Layer 2 of a small transformer language model trained on English Wikipedia (8 layers, counted from 0, width 128).
A neuron's activation on a vector x is SiLU(gate . x) times (in . x), where the dot is the dot product.

Input weights of the MLP neurons that the questions are about. A number n stands for (n - 128) times 0.0017.
n16 gate: 115, 121, 93, 214, 123, 156, 142, 120, 155, 107, 103, 166, 114, 112, 130, 137, 80, 120, 199, 118, 116, 123, 58, 162, 141, 103, 156, 138, 152, 117, 94, 176, 124, 55, 123, 126, 126, 145, 79, 137, 124, 175, 138, 93, 107, 161, 141, 108, 164, 141, 168, 126, 156, 175, 200, 157, 167, 148, 145, 141, 116, 82, 56, 105, 141, 65, 140, 136, 189, 124, 71, 137, 104, 172, 122, 65, 173, 135, 89, 121, 141, 112, 120, 78, 61, 120, 165, 77, 143, 158, 137, 107, 105, 123, 153, 105, 117, 174, 154, 136, 87, 130, 102, 103, 120, 142, 111, 104, 132, 114, 153, 116, 144, 141, 47, 84, 155, 105, 159, 78, 108, 102, 133, 83, 161, 144, 88, 183
n56 gate: 80, 150, 136, 171, 133, 157, 145, 133, 120, 176, 118, 121, 101, 156, 132, 92, 106, 150, 98, 117, 88, 152, 98, 190, 154, 153, 125, 104, 135, 121, 160, 92, 171, 103, 125, 135, 139, 116, 168, 83, 112, 161, 145, 158, 101, 109, 97, 139, 167, 167, 95, 123, 129, 125, 122, 78, 112, 121, 126, 166, 93, 108, 134, 177, 116, 135, 148, 95, 135, 121, 168, 93, 87, 152, 122, 151, 107, 119, 88, 154, 123, 107, 112, 147, 103, 165, 152, 172, 190, 133, 132, 166, 113, 80, 94, 124, 147, 86, 75, 134, 119, 161, 88, 124, 83, 169, 135, 111, 110, 121, 90, 146, 70, 97, 149, 79, 95, 152, 95, 107, 150, 98, 92, 136, 93, 125, 153, 94
n78 gate: 120, 108, 170, 177, 49, 132, 155, 203, 136, 130, 176, 115, 147, 132, 109, 105, 171, 190, 137, 164, 133, 118, 131, 149, 93, 156, 132, 51, 208, 81, 142, 96, 121, 93, 156, 139, 126, 99, 56, 87, 136, 88, 72, 90, 127, 115, 90, 162, 167, 154, 121, 144, 115, 148, 151, 86, 96, 147, 67, 100, 115, 112, 127, 161, 146, 148, 120, 111, 197, 158, 107, 186, 99, 169, 169, 124, 89, 105, 119, 109, 184, 91, 126, 156, 63, 217, 125, 149, 145, 153, 160, 97, 94, 145, 114, 128, 167, 177, 89, 96, 142, 103, 115, 104, 119, 128, 129, 113, 54, 144, 155, 101, 111, 57, 183, 187, 108, 116, 196, 138, 118, 105, 211, 136, 141, 104, 178, 187
n117 gate: 149, 127, 146, 88, 98, 126, 127, 164, 116, 87, 74, 170, 103, 138, 105, 129, 165, 110, 196, 175, 99, 112, 84, 160, 142, 124, 128, 161, 179, 118, 175, 75, 170, 224, 110, 149, 152, 159, 91, 131, 105, 166, 125, 102, 126, 201, 85, 144, 142, 159, 147, 94, 126, 119, 126, 114, 167, 107, 157, 51, 170, 165, 102, 131, 102, 136, 58, 75, 99, 177, 99, 90, 93, 105, 157, 53, 141, 126, 160, 160, 157, 124, 143, 76, 123, 123, 117, 166, 65, 129, 47, 76, 87, 102, 65, 155, 93, 138, 146, 141, 129, 124, 98, 56, 122, 95, 170, 100, 92, 109, 95, 139, 88, 153, 141, 115, 190, 89, 90, 87, 148, 77, 150, 137, 134, 126, 184, 133
n138 gate: 108, 135, 163, 163, 127, 123, 151, 134, 55, 113, 189, 152, 126, 130, 119, 162, 101, 180, 128, 171, 62, 166, 169, 96, 93, 150, 73, 171, 128, 148, 123, 68, 163, 128, 114, 195, 150, 202, 214, 166, 128, 193, 194, 138, 89, 135, 176, 167, 91, 104, 162, 111, 141, 101, 117, 123, 134, 192, 145, 149, 191, 138, 161, 108, 45, 121, 140, 140, 134, 148, 95, 127, 153, 164, 146, 155, 140, 185, 130, 118, 124, 90, 66, 144, 83, 141, 138, 142, 111, 143, 188, 155, 149, 94, 181, 151, 154, 164, 178, 114, 141, 132, 103, 141, 119, 165, 168, 196, 45, 207, 97, 193, 152, 113, 117, 195, 93, 127, 232, 93, 103, 86, 137, 105, 166, 123, 158, 62
n242 gate: 137, 135, 165, 99, 118, 194, 134, 158, 133, 90, 141, 124, 129, 106, 159, 151, 111, 90, 153, 151, 109, 94, 125, 175, 137, 150, 134, 141, 176, 110, 125, 77, 167, 181, 121, 153, 129, 153, 121, 91, 110, 160, 181, 120, 132, 148, 142, 100, 107, 143, 157, 72, 137, 73, 105, 45, 101, 150, 137, 116, 126, 147, 149, 104, 169, 107, 197, 119, 125, 134, 162, 155, 119, 151, 51, 84, 143, 128, 99, 105, 114, 162, 155, 79, 130, 143, 128, 94, 121, 113, 103, 90, 155, 104, 86, 126, 121, 141, 152, 140, 63, 85, 146, 113, 114, 159, 132, 100, 132, 123, 132, 138, 135, 180, 23, 109, 109, 134, 158, 119, 101, 154, 111, 152, 121, 119, 97, 214
n272 gate: 164, 161, 63, 141, 183, 153, 102, 116, 132, 130, 147, 134, 86, 176, 165, 160, 107, 129, 183, 155, 143, 110, 66, 113, 143, 102, 122, 98, 163, 135, 127, 187, 83, 73, 146, 103, 169, 117, 171, 181, 99, 101, 111, 164, 77, 176, 90, 126, 127, 124, 119, 155, 129, 122, 215, 131, 131, 127, 151, 135, 129, 132, 108, 149, 179, 96, 157, 88, 131, 168, 190, 150, 134, 107, 127, 141, 175, 132, 155, 104, 162, 151, 119, 132, 114, 151, 98, 160, 160, 160, 131, 132, 116, 100, 99, 69, 143, 162, 138, 91, 87, 134, 121, 90, 164, 96, 70, 131, 68, 101, 93, 69, 115, 125, 111, 126, 171, 116, 124, 121, 150, 40, 146, 182, 212, 158, 182, 91
n16 in: 87, 166, 138, 107, 126, 98, 86, 116, 93, 130, 162, 129, 167, 116, 85, 48, 87, 156, 93, 144, 93, 114, 131, 155, 145, 121, 98, 137, 155, 124, 139, 90, 137, 37, 83, 179, 79, 89, 109, 174, 156, 160, 44, 91, 91, 180, 169, 69, 131, 148, 104, 154, 118, 114, 110, 119, 79, 127, 123, 176, 118, 108, 154, 94, 112, 95, 172, 163, 184, 151, 144, 150, 124, 71, 43, 63, 77, 143, 124, 118, 149, 109, 177, 91, 88, 152, 112, 156, 165, 119, 95, 106, 118, 179, 103, 135, 133, 147, 104, 117, 137, 60, 71, 124, 125, 120, 164, 132, 146, 124, 206, 161, 128, 61, 141, 86, 142, 131, 107, 81, 39, 97, 101, 129, 106, 203, 136, 139
n56 in: 97, 96, 142, 235, 109, 148, 99, 182, 77, 146, 38, 191, 69, 26, 63, 159, 56, 131, 35, 141, 199, 158, 102, 209, 57, 98, 143, 145, 173, 95, 81, 135, 131, 203, 126, 189, 143, 119, 124, 183, 87, 141, 121, 146, 144, 203, 86, 115, 142, 88, 166, 169, 181, 208, 138, 48, 67, 122, 108, 81, 171, 53, 169, 127, 163, 45, 138, 163, 173, 127, 98, 161, 140, 86, 51, 127, 149, 65, 102, 98, 114, 121, 161, 153, 135, 93, 226, 89, 138, 119, 220, 91, 154, 163, 92, 160, 60, 114, 92, 100, 84, 192, 131, 151, 125, 54, 225, 77, 205, 162, 101, 180, 110, 58, 122, 123, 106, 95, 112, 108, 69, 117, 199, 139, 102, 89, 154, 208
n78 in: 136, 110, 124, 208, 138, 97, 108, 137, 178, 99, 68, 135, 134, 238, 97, 123, 102, 190, 99, 127, 104, 167, 130, 118, 166, 135, 161, 82, 123, 131, 153, 146, 62, 165, 106, 152, 109, 122, 94, 102, 113, 130, 162, 154, 101, 80, 172, 117, 147, 73, 107, 140, 122, 36, 107, 99, 95, 119, 153, 91, 115, 108, 107, 169, 171, 101, 99, 113, 169, 139, 135, 173, 169, 112, 103, 159, 98, 190, 108, 87, 149, 177, 157, 121, 97, 154, 173, 158, 121, 93, 176, 79, 175, 79, 132, 93, 170, 182, 113, 149, 119, 90, 105, 170, 133, 166, 90, 108, 126, 95, 201, 97, 118, 109, 91, 163, 69, 138, 99, 194, 202, 89, 136, 151, 155, 118, 159, 180
n117 in: 131, 45, 129, 156, 84, 89, 82, 139, 141, 128, 138, 129, 123, 145, 123, 134, 120, 105, 178, 115, 53, 170, 125, 141, 179, 154, 147, 83, 148, 95, 131, 69, 170, 130, 111, 109, 96, 169, 113, 112, 120, 120, 75, 81, 115, 140, 119, 82, 127, 142, 110, 139, 92, 86, 101, 86, 172, 110, 127, 137, 162, 177, 153, 18, 132, 173, 170, 128, 146, 118, 80, 131, 89, 170, 131, 65, 122, 148, 129, 113, 101, 143, 132, 128, 154, 165, 135, 138, 188, 70, 109, 92, 100, 106, 144, 127, 81, 185, 126, 113, 142, 100, 161, 195, 83, 166, 153, 139, 163, 144, 94, 141, 127, 145, 101, 141, 142, 135, 96, 94, 88, 151, 104, 64, 108, 157, 85, 120
n138 in: 134, 149, 90, 148, 158, 102, 117, 136, 136, 150, 249, 130, 58, 131, 121, 131, 142, 134, 64, 169, 95, 185, 167, 156, 150, 87, 76, 107, 150, 69, 104, 48, 65, 139, 152, 134, 163, 93, 198, 84, 113, 132, 178, 197, 156, 154, 160, 128, 162, 113, 72, 141, 131, 63, 88, 154, 93, 205, 118, 105, 105, 156, 123, 124, 31, 159, 106, 145, 93, 114, 109, 10, 94, 159, 132, 114, 138, 129, 150, 224, 151, 106, 218, 50, 69, 83, 127, 197, 178, 68, 203, 107, 116, 56, 187, 97, 145, 130, 63, 117, 153, 103, 176, 166, 108, 107, 129, 99, 102, 147, 159, 99, 70, 96, 135, 129, 189, 80, 122, 145, 138, 95, 167, 106, 124, 71, 128, 199
n242 in: 115, 130, 145, 86, 95, 140, 110, 184, 87, 116, 133, 177, 87, 86, 118, 134, 135, 89, 171, 124, 95, 110, 128, 186, 146, 145, 103, 102, 118, 127, 90, 155, 131, 127, 80, 141, 125, 144, 138, 112, 99, 142, 91, 108, 112, 143, 144, 127, 102, 101, 187, 115, 98, 168, 116, 121, 117, 120, 116, 103, 103, 110, 119, 196, 218, 141, 146, 162, 149, 154, 91, 115, 94, 141, 95, 134, 160, 116, 184, 112, 131, 158, 149, 105, 117, 126, 139, 111, 121, 134, 156, 73, 112, 116, 65, 170, 95, 125, 176, 184, 59, 120, 114, 158, 102, 97, 137, 128, 146, 147, 79, 157, 167, 140, 82, 120, 89, 59, 182, 128, 165, 168, 98, 175, 158, 107, 155, 178
n272 in: 81, 174, 143, 176, 102, 125, 161, 142, 44, 148, 103, 103, 116, 174, 114, 117, 136, 211, 134, 142, 145, 93, 146, 85, 165, 114, 121, 124, 127, 147, 185, 206, 111, 128, 175, 116, 167, 97, 181, 163, 141, 153, 126, 121, 181, 211, 130, 164, 124, 105, 147, 135, 145, 148, 119, 67, 84, 124, 193, 111, 192, 174, 112, 208, 145, 122, 109, 98, 134, 193, 176, 132, 220, 91, 190, 141, 222, 158, 180, 110, 136, 148, 130, 126, 141, 138, 90, 130, 61, 195, 109, 147, 77, 164, 95, 153, 141, 123, 121, 157, 100, 109, 134, 77, 98, 105, 103, 226, 98, 133, 111, 161, 131, 61, 178, 96, 120, 134, 154, 197, 157, 94, 145, 170, 105, 175, 235, 86

Each question shows a token from some text and the vector x that enters the MLP there. A number n stands for (n - 128) times 0.055.

"-": 137, 143, 117, 128, 121, 140, 113, 98, 117, 116, 144, 132, 143, 127, 109, 103, 140, 117, 102, 83, 125, 133, 122, 99, 129, 141, 156, 113, 101, 125, 132, 107, 142, 120, 157, 127, 153, 121, 126, 90, 106, 84, 145, 108, 120, 96, 151, 171, 110, 108, 128, 146, 140, 126, 109, 129, 113, 136, 89, 136, 150, 107, 166, 128, 152, 168, 130, 132, 111, 141, 152, 119, 138, 129, 150, 149, 110, 143, 138, 164, 134, 126, 190, 103, 144, 153, 145, 159, 131, 97, 112, 108, 116, 120, 142, 174, 150, 105, 131, 124, 106, 163, 118, 147, 137, 91, 132, 133, 121, 183, 121, 115, 128, 117, 148, 119, 111, 112, 89, 133, 81, 147, 71, 149, 139, 108, 111, 113
Which of these neurons fires most? n272

"s": 105, 124, 84, 154, 116, 157, 126, 118, 156, 137, 149, 144, 154, 141, 112, 82, 152, 164, 117, 100, 167, 127, 147, 108, 143, 105, 155, 87, 123, 143, 133, 142, 135, 127, 164, 147, 143, 135, 149, 118, 139, 107, 131, 84, 162, 97, 148, 146, 108, 114, 146, 156, 143, 130, 118, 150, 115, 125, 142, 120, 130, 105, 175, 85, 149, 167, 134, 105, 128, 141, 84, 157, 141, 134, 142, 107, 94, 153, 152, 141, 120, 140, 145, 118, 120, 139, 133, 126, 101, 119, 112, 128, 134, 120, 142, 131, 150, 134, 152, 154, 108, 166, 137, 112, 119, 138, 122, 129, 107, 144, 150, 139, 99, 135, 122, 74, 151, 122, 135, 125, 120, 129, 93, 122, 148, 109, 125, 171
The three highest activations, in order: n78, n56, n242

" as": 136, 128, 85, 135, 77, 117, 99, 107, 147, 109, 136, 154, 183, 123, 141, 115, 165, 137, 135, 139, 133, 103, 130, 146, 94, 99, 153, 110, 144, 119, 112, 126, 137, 110, 145, 137, 135, 144, 114, 120, 85, 136, 149, 121, 112, 125, 154, 137, 117, 125, 146, 161, 171, 115, 83, 121, 99, 134, 165, 124, 139, 128, 163, 121, 147, 147, 132, 153, 110, 135, 143, 102, 147, 132, 142, 114, 104, 162, 141, 149, 135, 151, 142, 129, 133, 154, 119, 75, 126, 134, 130, 106, 116, 115, 150, 173, 149, 113, 136, 130, 105, 112, 126, 123, 144, 128, 116, 117, 98, 139, 106, 141, 165, 108, 140, 101, 165, 102, 89, 113, 80, 146, 119, 123, 99, 110, 125, 149
Which of these neurons fires most? n242

" also": 129, 133, 107, 138, 118, 129, 90, 134, 141, 120, 111, 135, 167, 130, 134, 102, 141, 131, 83, 139, 123, 118, 131, 124, 127, 90, 140, 75, 148, 111, 99, 153, 131, 85, 160, 153, 142, 127, 115, 117, 122, 123, 144, 109, 121, 73, 129, 130, 84, 84, 120, 138, 171, 128, 100, 127, 125, 130, 122, 86, 174, 117, 158, 126, 118, 133, 131, 144, 105, 138, 118, 159, 156, 151, 148, 116, 101, 135, 166, 154, 121, 133, 141, 99, 142, 169, 126, 114, 101, 137, 140, 132, 135, 130, 147, 136, 145, 155, 113, 161, 120, 147, 144, 120, 184, 87, 138, 158, 106, 120, 138, 111, 146, 127, 123, 117, 157, 150, 115, 133, 97, 146, 145, 105, 104, 131, 139, 144
The three highest activations, in order: n78, n242, n117

",": 127, 115, 68, 114, 104, 134, 125, 134, 146, 102, 116, 141, 215, 117, 110, 87, 137, 132, 113, 94, 138, 135, 142, 142, 102, 107, 155, 145, 142, 124, 121, 107, 134, 97, 139, 128, 119, 138, 137, 136, 120, 145, 133, 102, 158, 114, 145, 140, 128, 144, 112, 137, 165, 68, 95, 119, 121, 141, 147, 122, 168, 106, 141, 111, 146, 168, 112, 141, 86, 144, 111, 148, 152, 116, 159, 120, 119, 118, 128, 143, 144, 121, 143, 86, 137, 150, 138, 115, 116, 120, 126, 134, 141, 140, 129, 123, 126, 124, 138, 128, 114, 128, 137, 133, 139, 113, 122, 161, 125, 130, 130, 109, 103, 112, 86, 113, 166, 91, 112, 115, 73, 151, 113, 140, 119, 112, 160, 144
Which of these neurons fires most? n117

" pass": 161, 118, 134, 112, 100, 158, 126, 126, 148, 124, 136, 146, 124, 138, 145, 116, 134, 143, 80, 72, 110, 134, 141, 140, 155, 171, 124, 87, 155, 129, 146, 155, 111, 115, 128, 142, 121, 142, 157, 109, 120, 124, 109, 129, 131, 88, 136, 140, 104, 128, 125, 129, 129, 126, 101, 139, 112, 117, 132, 107, 163, 128, 108, 132, 159, 116, 85, 128, 96, 137, 89, 116, 165, 140, 120, 118, 100, 135, 156, 114, 100, 135, 163, 131, 109, 119, 104, 111, 114, 108, 125, 124, 92, 127, 139, 135, 128, 110, 150, 147, 110, 151, 100, 165, 177, 92, 114, 120, 88, 148, 108, 156, 121, 135, 128, 115, 149, 138, 115, 136, 70, 135, 129, 142, 132, 127, 125, 199
Which of these neurons fires most? n242

")": 149, 106, 108, 132, 100, 107, 123, 122, 190, 119, 135, 136, 160, 108, 141, 82, 159, 125, 156, 115, 147, 133, 133, 91, 119, 90, 143, 136, 139, 123, 132, 136, 149, 95, 159, 173, 128, 122, 144, 109, 94, 137, 115, 105, 134, 108, 161, 157, 105, 120, 120, 113, 177, 110, 108, 112, 130, 135, 132, 115, 156, 116, 153, 137, 165, 170, 110, 114, 101, 119, 100, 118, 136, 129, 141, 120, 89, 138, 160, 119, 120, 138, 151, 139, 122, 176, 111, 128, 146, 115, 126, 123, 108, 121, 142, 85, 147, 108, 156, 131, 75, 166, 144, 132, 143, 90, 118, 147, 95, 134, 150, 129, 119, 113, 140, 126, 144, 155, 125, 132, 103, 145, 144, 142, 136, 108, 168, 142
Which of these neurons fires most? n78

" for": 130, 122, 105, 125, 91, 135, 95, 83, 175, 114, 174, 174, 167, 135, 112, 97, 146, 135, 130, 105, 135, 115, 85, 110, 95, 134, 149, 134, 121, 108, 151, 114, 134, 84, 161, 112, 140, 158, 113, 128, 115, 152, 122, 84, 148, 120, 117, 149, 111, 110, 158, 133, 138, 140, 123, 140, 94, 141, 144, 127, 140, 139, 139, 109, 148, 144, 105, 154, 96, 128, 132, 111, 165, 134, 133, 113, 104, 148, 138, 125, 122, 124, 146, 127, 127, 136, 129, 101, 158, 122, 133, 107, 109, 96, 165, 134, 112, 122, 150, 172, 117, 125, 120, 110, 147, 118, 109, 131, 103, 122, 140, 105, 127, 142, 128, 115, 174, 100, 104, 118, 94, 148, 116, 147, 109, 133, 172, 156
The two highest activations, in order: n16, n56

"ating": 141, 127, 119, 134, 107, 135, 124, 126, 152, 122, 168, 161, 152, 142, 128, 90, 132, 127, 123, 134, 160, 93, 144, 153, 114, 98, 145, 99, 144, 129, 124, 151, 95, 124, 146, 143, 133, 128, 110, 119, 129, 116, 89, 90, 106, 121, 183, 156, 129, 80, 139, 143, 153, 152, 141, 147, 91, 136, 137, 135, 181, 113, 148, 92, 145, 148, 112, 131, 137, 136, 130, 122, 140, 128, 145, 113, 108, 161, 132, 149, 122, 131, 126, 107, 94, 132, 132, 130, 115, 96, 121, 118, 113, 118, 149, 141, 163, 107, 155, 133, 91, 163, 145, 118, 147, 107, 102, 144, 127, 142, 138, 151, 139, 112, 113, 81, 148, 101, 130, 100, 64, 148, 126, 132, 114, 159, 136, 122
The most active neuron and its activation: n16, at about 1.7

" el": 112, 138, 107, 130, 71, 107, 88, 138, 154, 145, 118, 158, 104, 134, 127, 142, 155, 108, 126, 85, 122, 135, 114, 125, 106, 165, 153, 145, 133, 136, 101, 122, 145, 117, 143, 174, 102, 154, 131, 117, 99, 117, 134, 101, 135, 117, 120, 114, 102, 117, 131, 140, 138, 148, 112, 155, 116, 99, 119, 93, 127, 102, 125, 122, 154, 113, 99, 97, 108, 108, 125, 114, 122, 154, 179, 106, 84, 120, 149, 170, 137, 122, 138, 111, 155, 128, 105, 112, 99, 181, 132, 131, 90, 125, 122, 136, 153, 121, 158, 159, 118, 172, 128, 127, 123, 127, 97, 123, 104, 125, 140, 143, 135, 110, 142, 82, 163, 125, 132, 120, 90, 131, 119, 131, 136, 144, 91, 111
Which of these neurons fires most? n138

"ly": 156, 129, 90, 121, 112, 126, 117, 144, 138, 117, 123, 148, 145, 131, 128, 97, 128, 138, 119, 130, 143, 111, 142, 135, 99, 115, 135, 59, 132, 121, 95, 145, 113, 123, 174, 153, 154, 155, 117, 142, 109, 104, 123, 123, 111, 66, 152, 134, 87, 78, 123, 144, 174, 130, 142, 150, 126, 96, 123, 119, 131, 138, 139, 68, 126, 148, 120, 104, 132, 126, 127, 159, 156, 147, 164, 117, 106, 112, 141, 137, 131, 153, 141, 126, 133, 134, 126, 94, 100, 113, 131, 115, 150, 146, 137, 135, 133, 97, 112, 144, 137, 167, 142, 117, 170, 127, 104, 145, 94, 139, 148, 130, 121, 118, 122, 100, 182, 121, 129, 98, 97, 128, 124, 126, 124, 91, 137, 124
The most active neuron and its activation: n242, at about 0.25

" on": 130, 114, 110, 145, 93, 151, 123, 116, 165, 123, 175, 133, 167, 145, 129, 118, 148, 132, 116, 123, 128, 134, 99, 132, 92, 121, 185, 105, 109, 111, 120, 128, 123, 107, 158, 130, 134, 167, 127, 93, 98, 153, 127, 124, 157, 104, 137, 174, 133, 118, 147, 133, 125, 120, 115, 153, 86, 150, 124, 112, 176, 108, 116, 105, 140, 136, 119, 160, 126, 112, 120, 136, 181, 132, 133, 137, 97, 169, 132, 133, 110, 118, 134, 131, 129, 125, 118, 106, 128, 123, 110, 144, 120, 124, 134, 137, 107, 88, 129, 165, 118, 132, 155, 141, 148, 110, 113, 132, 115, 139, 134, 156, 133, 111, 136, 122, 176, 113, 121, 112, 93, 168, 79, 137, 88, 136, 138, 158
The two highest activations, in order: n56, n272

"udi": 133, 97, 119, 93, 93, 131, 86, 97, 153, 100, 166, 137, 178, 126, 97, 103, 189, 131, 113, 135, 157, 126, 158, 114, 152, 116, 169, 119, 124, 124, 99, 143, 99, 146, 137, 169, 151, 128, 128, 139, 114, 127, 128, 104, 146, 127, 144, 127, 94, 135, 97, 142, 122, 136, 108, 156, 104, 97, 114, 97, 139, 108, 176, 102, 146, 139, 122, 109, 112, 160, 157, 122, 133, 135, 125, 113, 119, 122, 147, 121, 99, 162, 121, 111, 144, 148, 149, 118, 98, 152, 133, 109, 110, 126, 141, 146, 107, 95, 127, 125, 108, 132, 130, 137, 125, 117, 141, 116, 108, 142, 145, 115, 125, 138, 124, 102, 163, 108, 123, 102, 68, 137, 134, 134, 122, 114, 124, 114
Which of these neurons fires most? n117

" be": 145, 128, 94, 134, 106, 113, 80, 131, 126, 94, 107, 176, 132, 130, 131, 136, 179, 121, 107, 130, 120, 135, 100, 157, 126, 103, 129, 96, 135, 110, 115, 101, 127, 107, 173, 126, 141, 152, 111, 102, 88, 105, 107, 114, 126, 119, 143, 137, 94, 107, 137, 112, 142, 102, 57, 93, 138, 114, 124, 87, 143, 138, 155, 132, 139, 132, 109, 159, 110, 125, 108, 121, 143, 148, 159, 131, 110, 128, 125, 145, 123, 162, 161, 106, 155, 157, 152, 104, 113, 123, 129, 109, 95, 135, 156, 134, 143, 106, 165, 138, 131, 126, 121, 144, 184, 133, 130, 121, 127, 159, 124, 112, 132, 124, 141, 85, 123, 119, 113, 114, 99, 130, 112, 134, 123, 133, 162, 150
The most active neuron and its activation: n117, at about 1.3

"BS": 130, 141, 88, 109, 107, 100, 98, 101, 151, 102, 144, 111, 158, 120, 139, 134, 148, 136, 112, 96, 126, 104, 106, 141, 92, 140, 139, 112, 146, 127, 93, 161, 120, 142, 142, 125, 141, 112, 150, 123, 115, 100, 153, 93, 121, 128, 144, 135, 123, 102, 99, 129, 138, 142, 100, 158, 97, 104, 93, 109, 178, 125, 181, 109, 103, 130, 108, 96, 136, 150, 132, 105, 137, 112, 120, 108, 122, 146, 134, 123, 120, 149, 150, 147, 135, 170, 145, 83, 117, 110, 113, 148, 89, 120, 174, 159, 152, 131, 145, 134, 118, 162, 146, 136, 108, 96, 126, 115, 140, 133, 131, 162, 137, 120, 116, 99, 127, 137, 169, 143, 91, 126, 116, 102, 125, 137, 122, 147
Which of these neurons fires most? n78

" (": 124, 123, 113, 130, 100, 102, 114, 128, 136, 94, 138, 137, 152, 143, 137, 117, 144, 123, 133, 93, 104, 83, 122, 142, 107, 96, 147, 127, 141, 103, 131, 105, 103, 91, 163, 119, 112, 141, 126, 109, 130, 126, 128, 115, 143, 106, 127, 174, 115, 128, 114, 139, 132, 98, 93, 146, 124, 137, 161, 127, 160, 68, 157, 111, 132, 159, 131, 97, 109, 147, 103, 122, 214, 126, 131, 120, 108, 135, 135, 143, 139, 109, 154, 102, 134, 147, 139, 108, 138, 139, 79, 104, 130, 118, 150, 136, 114, 127, 139, 140, 113, 138, 127, 156, 139, 117, 101, 154, 128, 131, 133, 112, 107, 107, 137, 102, 136, 123, 100, 131, 72, 146, 109, 124, 126, 102, 119, 162
Which of these neurons fires most? n56

"ange": 120, 136, 134, 84, 114, 111, 108, 106, 164, 141, 155, 138, 161, 120, 102, 86, 115, 138, 130, 98, 149, 157, 171, 136, 117, 145, 155, 113, 151, 148, 110, 146, 122, 138, 168, 149, 116, 139, 137, 116, 102, 98, 88, 116, 132, 146, 160, 151, 92, 107, 119, 142, 174, 100, 148, 134, 129, 106, 126, 126, 169, 116, 121, 101, 118, 125, 132, 95, 160, 127, 127, 130, 134, 149, 175, 114, 80, 129, 132, 152, 116, 152, 140, 121, 158, 141, 136, 97, 90, 105, 120, 117, 104, 140, 141, 151, 139, 111, 133, 129, 145, 134, 128, 159, 142, 86, 127, 120, 124, 154, 117, 114, 125, 101, 110, 88, 142, 122, 115, 112, 98, 146, 93, 149, 133, 105, 113, 156
Which of these neurons fires most? n272

" and": 135, 127, 103, 146, 81, 123, 119, 149, 150, 103, 131, 157, 182, 129, 114, 110, 145, 134, 130, 100, 143, 120, 131, 103, 125, 101, 138, 109, 141, 112, 111, 126, 165, 112, 158, 129, 120, 139, 119, 111, 110, 106, 130, 99, 147, 97, 149, 135, 117, 48, 127, 152, 135, 101, 118, 152, 111, 145, 154, 138, 134, 115, 111, 121, 160, 151, 110, 124, 88, 127, 138, 138, 140, 127, 110, 135, 90, 141, 140, 181, 136, 119, 158, 152, 153, 145, 145, 100, 103, 117, 115, 129, 105, 139, 150, 136, 140, 124, 151, 131, 104, 144, 131, 132, 141, 100, 137, 144, 52, 127, 147, 123, 124, 136, 80, 117, 159, 126, 121, 123, 91, 137, 121, 146, 102, 100, 164, 137
The two highest activations, in order: n78, n56

" African": 133, 150, 129, 90, 112, 133, 111, 114, 135, 139, 134, 142, 117, 133, 99, 132, 141, 122, 117, 109, 178, 105, 115, 142, 132, 146, 153, 133, 127, 160, 108, 156, 144, 92, 175, 133, 82, 129, 131, 132, 134, 99, 115, 116, 153, 110, 120, 147, 113, 101, 112, 135, 112, 138, 114, 148, 110, 135, 119, 91, 176, 123, 158, 115, 138, 147, 139, 101, 119, 133, 124, 109, 123, 90, 150, 131, 110, 147, 138, 126, 114, 149, 168, 141, 129, 156, 130, 96, 120, 130, 107, 139, 110, 137, 164, 101, 115, 84, 145, 168, 86, 165, 138, 127, 150, 67, 125, 137, 114, 130, 139, 131, 93, 122, 114, 125, 156, 86, 99, 97, 111, 147, 141, 137, 135, 151, 120, 142
Which of these neurons fires most? n78

" John": 151, 120, 108, 125, 101, 141, 95, 136, 151, 130, 134, 139, 129, 121, 61, 130, 124, 129, 110, 93, 127, 154, 169, 151, 104, 127, 123, 110, 120, 154, 118, 175, 153, 97, 142, 116, 134, 147, 146, 101, 89, 130, 132, 101, 138, 95, 142, 157, 111, 118, 115, 130, 157, 122, 87, 142, 115, 97, 107, 74, 156, 100, 174, 83, 147, 137, 134, 96, 145, 127, 143, 108, 153, 124, 121, 101, 114, 143, 132, 150, 124, 154, 153, 109, 147, 144, 145, 128, 131, 124, 95, 128, 133, 119, 131, 136, 160, 124, 145, 134, 138, 139, 157, 149, 124, 108, 129, 143, 121, 103, 148, 140, 117, 120, 120, 145, 134, 123, 99, 80, 112, 156, 124, 138, 101, 158, 108, 145
The most active neuron and its activation: n272, at about 0.27

"eng": 125, 163, 99, 99, 92, 120, 130, 121, 155, 118, 172, 162, 132, 162, 100, 117, 124, 133, 116, 105, 141, 99, 177, 99, 133, 136, 137, 118, 131, 141, 120, 171, 108, 116, 170, 145, 143, 147, 148, 133, 129, 100, 98, 127, 127, 176, 145, 120, 103, 72, 119, 137, 150, 92, 102, 154, 126, 116, 143, 131, 158, 126, 138, 131, 144, 149, 95, 123, 123, 164, 99, 101, 128, 132, 123, 133, 123, 119, 104, 128, 133, 154, 144, 140, 115, 128, 156, 130, 106, 131, 139, 128, 105, 114, 151, 142, 129, 111, 169, 145, 123, 142, 106, 129, 173, 94, 129, 154, 126, 141, 187, 142, 129, 129, 145, 108, 158, 157, 118, 117, 106, 148, 97, 134, 128, 92, 107, 132
The three highest activations, in order: n56, n117, n138

"ual": 126, 154, 96, 102, 106, 141, 82, 108, 132, 116, 155, 151, 165, 137, 134, 127, 148, 102, 149, 102, 170, 109, 131, 110, 111, 135, 168, 84, 136, 146, 122, 157, 143, 106, 190, 127, 123, 138, 129, 159, 140, 124, 87, 96, 131, 96, 136, 159, 76, 94, 117, 144, 163, 123, 135, 155, 97, 125, 131, 125, 133, 129, 114, 101, 140, 125, 131, 123, 146, 135, 110, 117, 114, 137, 143, 101, 99, 136, 151, 146, 148, 145, 135, 124, 136, 126, 138, 87, 131, 129, 131, 138, 139, 112, 159, 97, 125, 104, 140, 111, 83, 123, 131, 105, 138, 113, 103, 157, 103, 153, 131, 131, 109, 127, 115, 103, 142, 99, 122, 107, 69, 119, 125, 129, 122, 114, 113, 127
The three highest activations, in order: n16, n56, n138

"ty": 137, 156, 110, 113, 107, 135, 134, 127, 145, 117, 155, 154, 159, 151, 145, 109, 157, 143, 105, 81, 160, 127, 154, 145, 121, 111, 132, 111, 142, 139, 134, 147, 115, 130, 149, 162, 138, 137, 156, 123, 129, 101, 82, 88, 124, 79, 127, 137, 95, 48, 124, 154, 169, 126, 144, 140, 119, 118, 140, 117, 155, 131, 135, 88, 113, 148, 133, 136, 130, 130, 102, 143, 137, 148, 152, 128, 101, 161, 147, 124, 105, 139, 150, 140, 139, 131, 140, 105, 113, 96, 134, 143, 124, 128, 139, 130, 155, 116, 135, 125, 126, 169, 159, 147, 143, 96, 127, 126, 136, 137, 155, 120, 129, 114, 134, 99, 142, 130, 131, 103, 98, 103, 74, 143, 103, 92, 144, 143
Which of these neurons fires most? n242